Layer 3 of a small transformer language model trained on English Wikipedia (8 layers, counted from 0, width 96).
In attention head 0, each number of a token's query is one row of weights dot the token's vector x. The head spreads its attention over the tokens so far by the softmax of query dot key.

Query weights of the head. A number n stands for n times 0.004.
q0: -19 -15 39 -7 14 34 -25 -7 -6 -9 20 -7 -41 23 0 -4 19 4 -3 26 -21 28 -71 -6 -3 26 13 19 17 2 9 -6 7 -3 3 -24 11 48 15 -9 29 -13 -9 -1 20 -49 34 6 -64 38 -8 -23 -42 23 4 -3 -6 -39 -17 26 -28 26 -9 1 7 14 1 2 -11 -45 12 -4 -19 -6 4 23 -8 -10 20 28 -17 12 -17 -42 49 -1 -17 -21 24 12 24 23 -8 -15 -19 23
q1: 6 -20 8 24 8 -13 -39 9 5 -35 -12 7 38 -54 -32 39 28 -4 -2 -41 0 8 61 14 -4 -2 -22 41 0 22 14 -9 -22 -11 2 -16 -16 -5 -71 29 5 8 1 -4 -5 6 -44 31 10 6 0 18 -13 -63 -25 -26 -41 43 21 -28 11 23 -6 11 4 5 32 8 36 -1 -10 -22 -20 0 19 18 25 -25 -22 34 42 -39 -27 -51 56 39 4 28 -2 -24 -19 -22 10 -41 22 -5
q2: 32 -4 51 -6 -19 -38 46 35 11 10 21 28 -33 53 16 -61 -31 -11 -15 45 38 26 -36 -2 -19 25 24 -23 -1 -61 4 -2 21 34 -29 54 -12 -42 39 -12 30 -20 -13 19 37 -2 5 6 6 -17 37 34 -24 28 5 21 31 -35 -1 -39 9 13 2 -6 -20 -17 -59 4 -23 1 29 20 27 -20 -50 23 -26 -9 -22 -43 18 24 -29 -15 -36 -17 -28 -8 4 47 7 12 15 35 -25 5
q3: -6 4 0 -11 23 -7 5 -16 -9 10 31 9 -38 -8 -18 7 -41 14 -7 14 -26 8 -30 -16 11 10 -1 -14 6 2 7 -12 0 -14 -9 -22 13 19 38 27 3 -28 17 -14 16 -44 14 5 -4 22 -15 1 5 21 15 -31 -4 -4 -6 -28 -21 -13 17 21 -21 10 22 -6 1 -20 1 -12 11 19 21 -3 2 23 16 4 12 9 0 34 -4 4 -27 6 25 -8 -30 15 8 29 -17 -14
q4: 26 7 10 -9 -5 -33 50 4 11 16 -5 26 4 33 1 -67 -31 1 -1 -10 22 16 -15 25 -35 -5 -11 -23 -15 -23 -9 11 6 16 -6 35 -16 -9 17 -24 25 -12 -8 23 38 -26 -22 -4 -2 -22 8 0 -3 0 4 -9 31 -7 -28 -8 -17 20 16 9 35 -2 -45 -2 4 -38 9 8 32 7 -5 17 -6 5 2 -16 42 37 0 10 -18 7 3 -27 3 7 42 -49 5 26 -22 -14
q5: -9 -2 -20 -32 26 8 -7 -7 -24 -32 -8 -36 14 -36 26 31 17 7 43 -29 6 -9 4 6 21 -8 17 46 -7 75 -7 -28 -27 -36 -6 -27 10 1 -11 -29 -25 4 15 20 -37 -18 36 3 -10 -2 26 -5 4 24 -6 -36 -29 -18 9 18 5 21 -4 32 -24 0 37 -3 25 29 -2 -26 -27 12 11 -42 7 26 0 32 10 -38 -4 -4 0 66 11 -17 4 -8 -5 11 35 -18 28 -21
q6: -35 32 8 -13 33 -43 -22 -39 -49 -63 -35 -34 -23 -46 -7 35 14 4 29 -3 17 -53 24 -30 -9 -1 9 36 -43 60 -13 0 -25 -29 15 -32 15 35 -3 -17 -34 9 -3 -27 -1 -25 59 26 27 -41 27 -44 -18 -17 -51 -68 0 -21 67 -37 40 -13 5 42 6 -17 18 6 16 63 16 -9 -49 66 54 -11 19 44 -28 52 -16 -41 24 -95 24 25 26 26 4 -6 -4 13 52 -63 18 19
q7: 0 -10 16 19 -8 45 -11 22 8 -14 -17 1 11 21 33 12 -11 -16 -6 -17 19 5 -10 -14 -4 -28 25 -6 7 -1 2 -1 -21 -34 -6 -37 32 -20 -16 -8 -12 -4 8 -12 -29 -14 27 7 9 17 23 13 -17 7 24 -14 -24 -17 -22 -8 14 -38 23 14 -39 -13 -5 -8 52 -1 16 -4 -9 4 -6 9 -15 -19 -14 16 -13 7 -41 12 -23 29 14 -13 16 3 -3 30 7 -2 -16 3
q8: 3 -28 33 -14 -12 37 3 57 22 -3 6 -2 -23 13 29 9 25 -3 -34 6 -15 45 10 -9 5 3 7 -1 4 -25 3 11 -4 -25 3 13 -4 3 -12 7 20 -39 34 -13 -22 10 -15 1 -19 -11 10 24 -41 4 13 5 4 -6 -15 -13 -4 3 0 -7 10 -17 2 3 -4 -5 13 20 28 -17 -36 48 -13 -27 10 4 -31 -5 -26 -26 28 -28 -15 -1 27 3 8 44 -8 -15 -17 -9
q9: 25 22 34 -36 -32 9 66 58 33 -40 -3 -15 -63 31 31 -43 -27 32 -35 -61 -28 41 26 8 -8 -4 1 -61 44 -9 -39 47 47 0 19 5 -46 -77 12 -27 46 27 13 -8 -21 -25 2 22 -9 31 50 11 -30 -31 25 -4 -37 25 -12 -50 -4 5 14 -11 -42 -43 -23 -69 -33 -3 -10 69 20 -1 -19 33 -70 41 -3 18 -9 0 -26 18 2 2 -29 -35 30 12 -13 22 60 20 -61 18
q10: 0 -16 -2 -34 -52 15 -2 8 5 12 18 4 -11 8 15 1 24 3 -4 -13 -6 33 8 8 38 7 10 30 19 1 22 -2 -1 25 8 -26 -28 -11 -2 4 22 -34 25 24 -41 5 -13 -12 -47 7 -28 41 22 5 12 11 -16 9 10 9 -14 26 -11 17 -13 -16 8 18 -6 -10 11 -20 25 -21 5 3 9 -11 -6 -9 10 -25 14 8 5 4 -11 -5 24 18 -20 -7 -29 8 0 -22
q11: -22 2 -22 -8 12 4 -1 -40 -7 7 14 1 3 28 13 2 4 20 5 44 14 -31 -8 14 -34 2 -8 6 -44 -22 22 -1 -27 25 8 56 11 -28 2 4 -11 8 4 4 28 -26 -29 -19 11 -38 1 -26 1 21 -21 9 33 16 -9 20 6 5 -18 10 14 -12 -18 22 -31 -8 7 -30 -12 12 -11 10 36 4 7 -13 8 6 -27 -23 5 10 -8 32 4 -46 19 6 -13 4 31 -6
q12: -2 -17 13 -14 -32 13 5 3 -11 10 25 2 -16 10 2 7 7 -4 -17 20 -2 28 2 11 25 19 -5 34 22 -5 15 -3 10 46 9 -1 -41 -8 4 18 37 -20 17 37 -10 18 -34 -12 -32 2 -5 18 10 6 24 8 -19 16 -1 -2 -23 7 -20 4 4 1 3 2 3 -9 15 -4 22 -19 -7 15 0 -20 1 -18 -1 -10 8 -2 7 2 -21 -9 35 2 -28 -5 -30 6 -19 -17
q13: 14 -19 -13 10 21 -16 16 -8 20 13 -7 -19 6 8 7 -8 -24 35 1 20 3 -45 -18 1 -17 2 -12 -34 -3 -14 -6 4 8 24 6 25 -15 4 24 7 -7 44 -13 32 27 26 -15 18 19 -16 5 1 8 3 -17 9 35 -15 -44 17 4 -2 11 -33 -1 3 -12 -20 -4 -18 -20 -16 -5 -25 26 6 1 7 6 -2 2 51 -17 21 0 -8 5 15 -16 -47 -20 30 4 10 0 3
q14: -38 -4 5 -26 -24 30 -13 1 -16 13 18 17 -21 -1 -4 14 4 -3 13 -8 7 28 8 -8 0 1 17 22 -18 13 17 2 -3 22 5 19 9 -10 0 -7 2 -1 21 40 4 -17 -29 -3 -11 -20 8 22 -34 5 4 7 -14 34 -14 -8 -11 -10 -28 -7 23 -21 3 19 1 8 -11 5 1 -23 -28 0 18 -16 -33 -7 -3 -2 -6 -33 1 21 12 4 12 -9 31 17 -11 -33 16 -33
q15: -8 -4 -39 -17 -13 -34 -18 -5 11 12 -35 -4 20 2 1 -17 -11 -4 -3 13 18 19 -32 -27 10 -15 -16 -10 21 -10 -13 6 -12 6 -13 -48 -1 -6 40 -10 0 4 11 26 18 27 -35 8 -7 60 -17 4 39 -17 -5 1 3 -23 10 7 -3 -17 -15 13 14 20 -9 -2 34 -20 11 -4 10 -17 12 0 -3 -9 -18 -23 13 25 -8 -2 -20 33 1 -13 6 51 -13 -28 -14 16 -1 12
q16: -29 -4 2 12 15 18 -21 -28 12 -14 8 8 6 30 -15 9 -12 -7 -10 58 30 -16 -48 -48 0 16 -15 17 18 -2 8 -4 -27 13 3 2 5 27 -3 -19 -16 0 1 -1 11 41 -10 13 -17 19 4 -13 -29 0 14 17 37 -13 -42 -13 5 17 15 20 15 3 -12 -24 12 -10 27 12 26 -4 3 15 -22 -31 32 -3 -36 20 -31 -31 -7 -11 7 30 36 29 -9 31 -6 25 -12 7
q17: -10 11 -3 16 21 -26 -3 -12 -8 -6 -23 7 5 -11 -7 -5 -13 5 33 -20 -11 -26 11 -6 -8 -17 18 -20 -24 8 5 0 -3 -28 -18 -6 48 -1 -8 -9 -15 19 -9 -21 9 -40 24 -10 26 -26 11 -24 -15 12 -24 -13 -2 2 7 3 16 -11 4 0 -24 -5 4 15 -2 13 -25 8 -17 22 2 -10 8 24 8 -1 -20 -5 6 8 8 13 7 17 -23 -21 36 -12 22 -16 18 14
q18: 5 4 -18 -22 20 1 -22 -27 15 -5 -24 -15 4 -15 13 2 -12 3 -3 19 26 -31 -18 -23 -18 1 -1 3 0 -2 13 5 16 10 3 -27 -22 -14 -23 0 -10 21 9 10 43 26 -59 10 13 5 8 28 24 2 -16 15 8 -25 -33 -14 15 -15 -24 -11 8 18 -21 7 15 15 -6 4 1 -12 41 13 -5 -25 -13 2 9 10 -11 11 13 38 -6 6 22 -36 9 27 -13 4 0 25
q19: 6 -30 5 8 18 -3 -22 37 14 -8 -42 15 14 -14 2 35 -7 4 33 -22 -23 -25 -22 -38 16 -23 28 -36 0 19 10 -4 -1 -45 4 -36 38 25 -4 -4 -32 40 25 -29 5 6 20 -2 -3 -18 -12 -1 -11 -7 -2 -1 34 -34 -20 7 1 13 12 -29 -29 4 5 -12 25 5 -16 0 14 -11 17 30 -6 -24 14 17 -7 19 -20 46 30 8 0 6 -3 11 17 35 1 -5 23 25
q20: -32 -24 3 -34 -7 25 -36 -16 -24 -1 12 -2 -6 -3 -6 -18 5 -4 -8 19 14 -12 -17 -66 15 13 -9 23 30 -6 20 11 -12 -4 27 -16 -20 1 14 -18 -13 6 14 1 23 23 -24 -6 -19 21 10 20 -11 -5 8 9 4 -15 -19 -23 -7 5 -8 7 19 5 -1 -6 36 -11 22 1 13 -2 33 36 -11 -21 10 7 -16 -19 -27 -35 5 17 -3 0 37 15 0 48 -9 -8 1 5
q21: 1 -24 8 -18 -26 9 10 5 -3 6 20 -2 -11 7 12 2 11 4 -6 13 5 18 -3 5 35 9 -3 26 33 -13 20 0 -12 39 12 -16 -48 -21 19 12 34 -14 21 41 -19 22 -41 -2 -35 7 -14 40 31 4 7 8 -15 7 -3 -2 -19 13 -20 -5 -10 -5 11 -8 14 1 1 -12 47 -33 -2 22 4 -20 -6 -21 9 -2 4 6 20 13 -8 -9 29 5 -26 -4 -29 16 -6 -21
q22: -50 -13 -4 -4 -24 36 -10 -2 -37 -13 23 13 18 26 -7 -3 7 -12 0 5 2 -8 -5 -32 10 7 29 -2 -10 9 8 -4 -21 -35 37 16 8 18 12 -30 -12 -32 20 -11 2 22 49 -10 -19 -17 7 -25 -44 26 41 -7 -13 5 -17 -35 -1 1 18 25 4 -23 -3 -2 12 17 46 11 -3 38 5 9 -5 -43 47 11 -39 -25 -21 -55 -4 12 7 -2 13 38 35 30 12 -23 -1 17
q23: 30 -3 -27 -37 -29 -20 38 23 -1 20 2 -1 -38 -11 19 5 20 12 21 -62 -3 32 40 68 27 11 5 -1 -28 0 -2 -13 17 8 -7 -20 -28 -37 -8 22 29 -3 -12 27 -42 -40 -11 10 2 -16 4 29 41 0 -13 -9 -57 22 12 28 -7 -9 -19 -9 -22 -9 18 20 8 29 -17 -6 -14 1 17 -20 19 29 -25 -1 49 -25 9 51 -18 26 -21 -17 -28 -31 -21 -38 4 2 -3 -31
q24: -16 -3 -21 33 14 11 -9 -23 7 -1 -7 16 24 30 4 -19 -33 6 12 13 16 -50 -15 -21 -48 -6 -11 -16 -22 -17 19 -4 -5 9 4 41 9 -12 -10 -16 -9 33 11 -7 27 -8 -30 -3 24 -23 0 -18 8 4 -3 0 51 3 -35 23 2 8 0 -6 -6 -15 -25 9 -27 -11 3 -6 -6 20 4 4 6 -17 18 -13 1 55 -7 -16 -4 19 1 10 -8 -18 11 15 4 26 26 14
q25: -11 -9 -8 -38 -9 -7 5 -10 -24 0 -19 11 -10 -14 -8 0 29 -7 11 -27 -16 -22 11 -52 43 4 -4 -9 12 19 23 -5 -2 -13 14 -44 1 -16 13 -33 -13 15 40 -15 -1 -10 6 1 -20 2 22 -3 -20 -2 14 -5 -15 -18 21 -13 -8 -15 1 15 -16 -15 22 -12 36 19 5 -6 18 25 46 17 -10 -3 8 13 -10 -58 -22 5 7 16 0 -17 10 2 39 15 7 -10 6 22
q26: 30 14 -22 -27 -2 -36 37 2 12 6 -13 -28 -8 -49 -2 -14 17 19 25 -27 -11 20 41 18 8 -26 -20 30 1 6 7 17 0 23 -6 -29 -19 -37 11 7 7 18 -6 16 -3 -44 -37 -11 -12 4 3 14 60 -15 -54 -27 -24 10 54 30 5 -36 -42 -20 -10 22 9 -7 -1 6 -22 -19 1 -14 16 -12 19 47 -30 -17 51 -9 38 43 -2 27 4 -12 -1 -18 6 -23 -10 -16 16 -16
q27: 1 -30 -11 -57 -13 -39 41 29 9 25 -9 5 -16 -24 21 -5 12 2 26 -54 15 65 21 18 54 -16 11 -4 5 10 -5 7 16 18 -37 -38 2 -25 19 20 20 10 -11 47 -29 -10 -18 6 -16 2 -7 27 58 -24 -14 -14 -19 20 15 17 -1 -10 -30 -14 4 -4 18 20 55 -20 -43 -16 25 -69 -23 7 11 4 -29 -6 39 4 9 38 1 27 3 -31 1 35 -19 -28 -7 3 -3 -33
q28: 18 -2 10 45 3 16 -5 27 16 -12 19 -27 20 -5 4 -8 41 11 1 23 -6 -1 0 2 -40 -46 -48 14 -23 -23 -17 10 -35 -4 7 44 9 1 19 15 2 -18 -19 -12 23 -21 -11 -28 24 -5 -9 -11 8 -6 -48 5 9 24 33 33 0 -14 -4 -9 29 1 -24 4 -32 -6 42 -17 -4 4 -26 -20 16 0 -22 -26 12 11 7 -8 8 -31 1 1 -12 -2 8 18 -5 -6 32 -4
q29: -2 -14 11 10 -16 8 -6 1 25 17 3 -7 8 -5 13 20 5 9 -9 22 14 6 -27 -9 23 0 -25 19 31 -13 8 1 -14 7 10 -2 -31 15 25 19 9 -14 14 29 16 45 -31 16 -24 19 -13 25 6 -13 8 14 10 -10 -8 -3 -11 -4 -5 -22 18 5 -2 -22 17 -19 1 17 27 -36 -18 15 -21 -40 -34 -13 3 37 -3 5 8 -16 0 -5 12 37 -19 22 -21 15 -7 -10
q30: -21 -34 21 -19 4 40 -4 21 -2 1 6 14 -33 28 18 19 19 -5 3 -10 1 29 7 -6 8 12 31 -13 -20 9 14 -7 6 -22 -4 28 24 17 -23 2 -3 -13 20 10 -28 -12 13 2 -7 -39 14 8 -46 9 34 -2 12 6 -49 -7 0 24 8 -6 -13 -36 4 18 15 -6 -20 9 -4 -16 -17 30 6 -14 8 19 -27 -12 -47 -20 20 -7 -4 24 25 -10 7 51 -4 1 6 -16
q31: -13 2 19 -30 -33 -9 -14 11 -7 -8 -10 6 -11 -37 -22 -1 11 -2 45 -23 -24 37 20 -14 31 -19 0 31 -9 24 35 7 -18 2 13 -24 3 -16 -16 -7 12 28 27 18 -7 -59 -41 -17 -20 -34 26 20 -3 -8 -33 -7 -26 12 62 -5 -2 -34 -40 -17 -3 -6 14 -9 26 25 -2 -13 20 -3 14 10 1 5 -35 -8 29 -19 -9 24 29 31 -11 0 9 6 30 29 3 -40 22 -31

Each question shows a short text with each token's key, already scaled and adjusted for position as the last token sees it. A number n stands for n times 0.01.

Then comes the last token's vector x. A number n stands for n times 0.065.

0 ") ": -17 9 8 -9 0 15 7 -11 -40 16 18 -34 10 -14 7 -20 -3 0 -13 -18 6 13 15 21 -23 9 5 11 -31 1 12 22
1 "c": 1 18 9 8 -7 2 -17 3 -77 -14 16 -12 -12 -11 -4 -6 9 15 -1 6 3 -18 11 -8 11 6 -4 -13 -25 -28 9 -15
2 "al ": 6 -21 -5 18 15 34 21 -36 -63 -20 23 2 16 -6 9 3 2 -6 1 -20 -1 18 -6 6 9 -9 13 6 0 6 -4 6
3 "m": -11 8 -9 6 -7 1 -9 9 -69 -2 4 -27 -20 -8 -16 -4 1 10 -16 8 -10 -17 6 -9 -2 -2 -6 -3 -1 -15 6 -11
4 "a": -1 -8 -20 -14 -10 -10 -28 6 -69 -20 5 -14 -10 -15 -6 -5 8 7 -1 -8 0 -22 13 -20 0 3 -4 -15 13 -13 -2 5
5 "ch": 2 -12 -18 -10 -15 -5 -24 15 -73 -19 22 -17 -10 -22 -1 -10 7 17 0 9 2 -15 14 -5 5 9 1 -10 -15 -23 12 -6
6 "in": 10 -2 -7 -3 0 12 -16 4 -63 -26 4 -13 -14 -21 -1 -5 11 11 9 12 12 -19 14 -21 5 4 -3 -15 8 -15 5 1
x: 9 -3 -2 -3 18 4 -13 -35 -16 -25 -3 -8 0 -23 5 -17 7 -10 20 4 -8 1 -1 -3 2 5 31 -5 13 11 17 -38 6 -3 -7 -6 1 -12 4 15 5 15 -5 -17 -8 1 3 -8 16 14 8 -30 -12 42 4 -6 0 -7 8 4 -26 4 -8 -1 0 6 -12 9 -1 -20 -2 -3 -5 0 17 12 15 -4 13 6 18 11 15 3 2 -8 -19 13 -5 9 -1 7 -23 -5 5 -2
Which token does the last token look at most, and with what share of its attention? 6 "in", with about 30%

0 "x": -3 8 4 19 -3 13 21 -5 -53 -13 14 12 7 -2 2 -11 18 -2 14 -4 7 -4 20 -13 21 8 -14 -22 -8 -9 17 -10
1 "im": 4 10 4 10 -8 9 24 -9 -47 -17 21 10 3 -10 2 -7 4 0 7 4 -2 2 11 -5 23 2 -1 -5 -8 -12 16 -9
2 "at": -15 8 3 13 0 5 4 7 -58 -44 14 11 -9 -10 -6 -11 9 14 13 8 -8 -11 -1 -7 18 -4 5 -15 4 -18 6 -4
3 "el": 9 -11 5 16 0 8 5 0 -57 -25 13 -2 -9 -11 1 -13 6 8 9 11 -3 -9 -5 -2 3 -1 8 -7 4 -14 6 10
4 "y ": 20 -5 -9 22 17 40 30 -32 -48 -14 15 -5 17 -10 8 -7 12 -9 -1 -21 0 10 15 -6 -2 -8 -13 -7 -13 9 6 -9
5 "1": -2 -18 5 -17 -15 -1 0 9 -46 -10 9 -9 -12 -19 12 -32 -6 9 -18 -9 -17 -15 13 6 -5 -15 -3 2 24 -6 20 -3
6 "5": -1 -10 -9 -11 -13 12 -2 6 -68 -15 8 -20 -18 -8 2 -20 -7 0 -10 -10 -17 -16 2 15 -6 -19 0 15 10 0 19 -16
x: 3 -18 -3 -6 1 -33 10 -10 2 -11 -4 10 10 -4 -14 -12 5 -23 -1 6 4 2 -4 11 -4 -10 13 -24 19 -3 15 -24 0 -1 -15 7 3 -2 -4 11 -22 18 -11 13 -12 -2 -16 -3 35 -3 14 21 11 24 -19 -1 13 -16 4 -3 -6 6 -2 0 8 31 -1 22 -8 -3 -6 -10 -4 -1 -8 1 17 6 8 4 10 0 -5 8 -8 10 3 1 4 5 -2 -6 -45 1 7 -10
Which token does the last token look at most, and with what share of its attention? 2 "at", with about 50%

0 "h": 4 7 2 15 -5 11 -33 18 -71 -22 -1 -4 -22 -10 -4 -14 6 25 0 10 -4 -27 15 -18 11 7 -9 -17 -4 -30 7 -14
1 "as ": -24 -18 2 23 15 45 38 -38 -67 -20 20 2 7 -5 13 -3 5 7 -4 0 -13 12 -6 11 5 -13 7 14 -8 -3 13 13
2 "a ": 3 -36 -6 29 13 50 30 -38 -53 -14 20 -2 14 -2 6 -4 6 -5 -2 -9 -3 13 6 0 2 -5 -5 5 -8 3 11 -1
3 "com": -5 11 1 5 -15 -8 -12 1 -61 -1 21 -25 -1 -18 -8 1 -10 2 -1 -11 -5 -5 8 15 -5 1 8 17 -24 -21 4 0
4 "p": 3 -15 -8 2 -9 -6 -6 -8 -84 -21 21 -8 -11 -5 -5 12 10 1 13 1 7 -6 7 -15 13 -2 3 -4 -9 -8 -5 -18
5 "le": -18 -12 -4 -16 3 4 -21 12 -63 -12 12 -15 -15 -22 1 -15 -11 19 1 -4 -16 -18 -4 2 -2 -4 11 -3 -2 -23 -3 0
6 "x": -4 6 -21 -10 -12 13 11 -3 -59 -10 14 0 5 -13 0 -10 14 1 9 -2 6 -7 22 -13 8 12 -15 -21 -13 -15 13 -9
x: -8 -17 0 18 -14 -9 -3 -17 1 -13 -2 7 -1 5 13 -25 5 18 6 -6 2 -13 -21 13 12 -1 -1 4 -19 -2 -3 -42 -3 -2 -1 -6 25 1 -1 -7 -29 14 -23 -17 -1 10 -8 -28 -3 9 6 7 5 17 6 -7 18 17 -10 -1 1 -3 9 7 -5 -9 5 16 15 -22 9 -28 16 13 24 21 18 7 -3 12 -4 -16 8 -2 7 2 2 13 -3 1 8 -5 -29 -16 18 -6
Which token does the last token look at most? 0 "h"

0 "C": -9 9 18 30 -6 22 -15 -8 -80 -6 26 -19 5 -15 -5 -10 13 0 -8 -21 7 -7 11 2 -2 11 -5 -2 -30 -16 10 -16
1 "o": -1 4 2 5 0 -9 -16 13 -60 -28 12 0 -15 -1 -4 -14 -1 7 3 -2 -7 -13 1 8 20 -6 1 0 -1 -18 7 -10
2 "as": -15 10 -11 23 17 8 -34 26 -76 -31 -5 -17 -29 -1 -15 -16 16 12 -3 13 -1 -34 12 -27 13 -5 -15 -15 2 -12 16 -19
3 "t ": 28 -23 -17 36 23 47 28 -38 -70 -24 15 2 14 -4 7 -13 12 -10 4 -27 1 8 7 -5 10 -7 -2 -12 -3 4 -1 -5
4 "and ": 19 -4 -17 13 10 45 30 -31 -36 -18 21 10 23 -10 13 -9 16 -10 -6 -19 4 19 16 -5 6 -9 -11 -2 -16 10 18 -5
5 "C": 6 -5 -10 9 -24 2 -18 -7 -78 0 27 -32 2 -25 -16 -6 8 1 -20 -21 -2 -8 10 6 -12 6 -4 1 -35 -23 1 -25
6 "ent": 20 -3 13 -1 -7 -25 -10 4 -45 -29 25 -9 -9 -19 -9 -1 -9 3 -1 6 -9 -5 -12 16 -5 -3 22 6 6 -11 -11 4
x: -9 8 -1 4 2 -17 4 5 -10 -28 -5 7 5 23 5 -1 -1 3 27 18 -2 11 16 0 -17 7 9 2 -10 -1 11 -6 1 -13 -17 -10 20 -4 0 3 -6 -12 -19 9 -8 9 -7 -9 0 15 3 0 -4 13 12 4 29 10 -1 -9 10 13 -4 8 -14 49 -2 17 2 -10 16 -39 0 4 3 -27 6 8 8 0 -3 0 -6 -1 -4 4 -18 -49 -18 9 -11 11 -28 -5 16 8
Which token does the last token look at most, and with what share of its attention? 2 "as", with about 30%

0 "un": 5 10 1 -9 -8 6 2 5 -45 -23 11 0 -10 -16 -2 -12 5 17 -4 10 4 -12 13 -5 4 9 9 1 1 -20 15 5
1 "i": -14 10 1 26 9 10 -5 7 -57 -19 9 0 -14 -10 5 -15 4 6 3 7 8 -13 6 -10 3 14 0 -4 -1 -15 19 14
2 "f": -7 20 -6 -7 -3 -10 -15 4 -51 -21 7 0 -9 -1 2 -7 20 7 8 9 13 -13 16 -30 15 4 -12 -23 -4 -11 9 -1
3 "i": -10 -16 -14 18 6 7 -6 7 -57 -21 8 0 -14 -9 3 -12 3 7 6 9 5 -14 3 -10 4 9 2 -4 -1 -15 15 13
4 "ed ": -4 -3 -22 6 5 35 30 -37 -57 -22 28 1 17 -15 7 1 7 -10 -5 -13 -13 17 1 5 9 -16 1 11 -6 6 1 1
5 "S": 5 3 0 -10 -18 -5 -6 -1 -56 -5 18 -18 -2 -19 -7 -15 10 2 -11 -15 -8 -6 19 -6 -4 -1 -14 -13 -16 -18 10 -11
6 "ou": -10 18 -11 -15 0 21 4 -9 -52 -30 18 9 0 -13 -2 -10 -5 11 -9 -2 -13 -10 -7 1 8 -11 6 0 4 -19 7 -10
x: 9 -14 5 -18 -30 7 -14 -23 -3 15 -5 -3 10 13 -12 0 2 0 4 6 1 1 -5 -12 8 13 12 9 -17 -4 -3 -9 -23 11 -16 5 24 -4 4 -3 -19 0 2 -24 -18 16 -5 15 3 24 -1 10 -5 10 17 -6 14 -2 -5 -2 14 19 15 -15 5 18 -20 15 13 29 0 -3 -43 5 4 -8 24 -3 -5 -9 -1 -1 -18 -9 -3 9 -21 10 -5 7 0 -13 13 -4 1 14
Which token does the last token look at most, and with what share of its attention? 2 "f", with about 30%

0 "a ": -41 15 20 28 24 48 33 -39 -51 -7 16 -5 12 -2 7 -9 11 -9 -1 -13 4 13 11 -5 -4 3 -6 -4 -10 8 9 1
1 "ser": 10 -13 11 22 11 10 -24 3 -46 -5 9 -18 -4 -25 0 -18 9 13 2 -1 7 -12 14 -11 -6 16 3 -13 -13 -22 -3 12
2 "i": -15 -1 -9 19 4 5 -7 4 -60 -19 15 -6 -11 -14 2 -10 0 2 5 4 4 -11 0 -7 0 7 4 -4 -3 -16 10 9
3 "es ": 31 -16 -5 22 12 40 22 -32 -61 -15 17 -7 13 -9 14 -21 11 -4 -1 -19 2 11 13 2 0 -1 -1 -5 -14 1 14 8
4 "of ": 6 9 -3 11 8 44 39 -31 -21 -7 33 10 31 -16 15 5 14 -21 -4 -30 4 33 3 7 1 -6 4 5 -3 19 7 3
5 "ad": -5 -18 -13 1 -8 3 -10 2 -58 -30 23 -10 -4 -15 1 -20 2 9 1 5 -4 -13 6 2 8 4 3 -5 -8 -17 15 3
6 "j": 29 1 8 8 -1 -23 0 12 -51 -14 9 -6 -5 -21 1 -6 16 5 0 -7 5 -14 26 -24 6 4 -14 -25 -4 -12 2 5
x: 3 -42 -10 -6 18 7 0 -8 5 -13 0 -6 8 20 6 -2 1 -2 6 -5 0 -2 -7 -16 9 27 -9 -1 12 18 -17 4 -6 -4 -3 -25 38 0 0 4 -4 -11 -12 3 -8 4 1 -33 9 -8 -12 3 -9 19 9 -8 22 -3 -10 20 -6 1 9 7 -31 24 15 40 -5 -9 -4 -2 2 16 -5 -4 11 0 10 9 6 -14 14 -4 15 -15 -17 0 10 -8 -2 11 -21 -6 23 -13
Which two tokens does the last token look at most, in order? 5 "ad", 3 "es "

0 "c": 13 15 21 10 1 9 -3 -3 -71 -21 17 6 -7 -6 0 -2 18 11 6 8 4 -11 11 -15 23 6 -4 -16 -16 -18 11 -12
1 "al ": -14 -8 5 15 21 29 19 -32 -47 -19 17 8 16 -7 11 0 11 -8 4 -16 0 15 3 -6 15 -8 -2 -5 -3 9 3 0
2 "m": -1 11 -5 10 -7 0 -5 9 -69 -1 3 -25 -20 -8 -16 -5 1 10 -15 8 -11 -18 6 -10 -2 -3 -6 -5 0 -15 6 -10
3 "a": -7 -5 -23 -4 -10 -8 -26 7 -68 -20 4 -11 -10 -14 -6 -5 10 7 1 -8 0 -22 13 -22 2 3 -5 -17 14 -12 -2 5
4 "ch": -7 -8 -20 -2 -14 -4 -21 16 -73 -18 21 -16 -10 -21 -1 -10 9 16 1 8 2 -16 14 -6 6 9 0 -11 -15 -22 13 -7
5 "in": 4 -9 -8 0 1 12 -14 5 -63 -26 3 -11 -13 -20 -1 -5 12 11 10 12 11 -19 15 -22 6 4 -4 -16 9 -15 5 1
6 "e ": -15 21 -25 10 9 47 31 -31 -50 -18 17 -1 17 -8 7 -11 19 -11 -2 -20 5 11 12 -7 1 -3 -8 -10 -5 9 8 -1
x: 1 -12 -2 -8 -3 5 8 -18 4 24 3 15 2 11 3 7 5 2 3 8 0 -3 -5 0 7 2 11 8 -3 -3 37 -25 -11 -2 -3 -3 -3 -6 1 -1 10 1 12 7 1 1 -3 -10 -7 -16 -1 7 -7 24 14 -1 4 0 -7 5 -6 -4 -1 3 2 -6 8 13 -8 -6 7 3 11 -7 -5 5 14 -8 -1 -7 -5 -5 -7 0 3 2 -10 11 -1 -10 -4 -5 -88 5 -2 -1
Which token does the last token look at most, and with what share of its attention? 1 "al ", with about 30%

0 "D": 13 11 6 14 -14 1 -12 9 -59 -3 19 -17 -1 -20 -6 -9 5 -1 -8 -16 3 -10 8 -5 -6 9 4 -8 -6 -10 0 -4
1 "in": 4 13 -2 7 2 8 -14 7 -66 -28 5 -10 -14 -17 1 -6 9 13 11 15 9 -21 10 -19 9 0 0 -14 13 -15 6 2
2 "h ": 1 -38 -7 37 30 45 34 -39 -63 -18 14 -2 13 -8 8 -7 1 -11 0 -31 -1 11 0 5 2 -12 4 -3 4 7 -6 -2
3 "R": 5 -3 -7 2 -27 -6 -14 11 -54 3 18 -20 -2 -27 2 -19 -3 4 -15 -14 -5 -7 11 7 -9 15 3 -7 -6 -22 5 4
4 "iv": 6 -24 -2 9 -6 0 -10 -3 -55 -20 16 -5 -8 -10 9 -7 -5 17 13 17 1 -18 1 -10 16 0 4 -11 4 -20 5 15
5 "er ": 13 38 -30 30 13 47 40 -34 -68 -21 18 -1 11 -3 6 -8 4 -6 2 -25 0 10 1 6 -2 -2 4 -2 -7 4 0 -2
6 "in ": -16 15 -27 11 6 47 51 -29 -43 -13 29 5 21 -4 17 2 5 -16 6 -33 -2 27 -9 12 2 -22 7 8 -8 19 2 0
x: 3 -20 6 5 -10 6 -9 -10 -4 47 8 4 -2 -15 -13 -4 -8 -5 4 9 7 -1 -2 -6 1 -3 8 -4 10 -7 21 -15 9 12 -6 -11 -6 -3 -2 2 -2 -19 8 7 -2 8 1 14 -9 -9 -22 2 -3 15 16 7 11 8 2 10 -25 2 10 0 -3 8 12 35 0 -10 -3 -11 3 7 -8 14 8 -17 -14 -15 8 6 4 0 0 -1 1 -8 -3 -3 11 -1 -61 -10 15 0
Which token does the last token look at most? 4 "iv"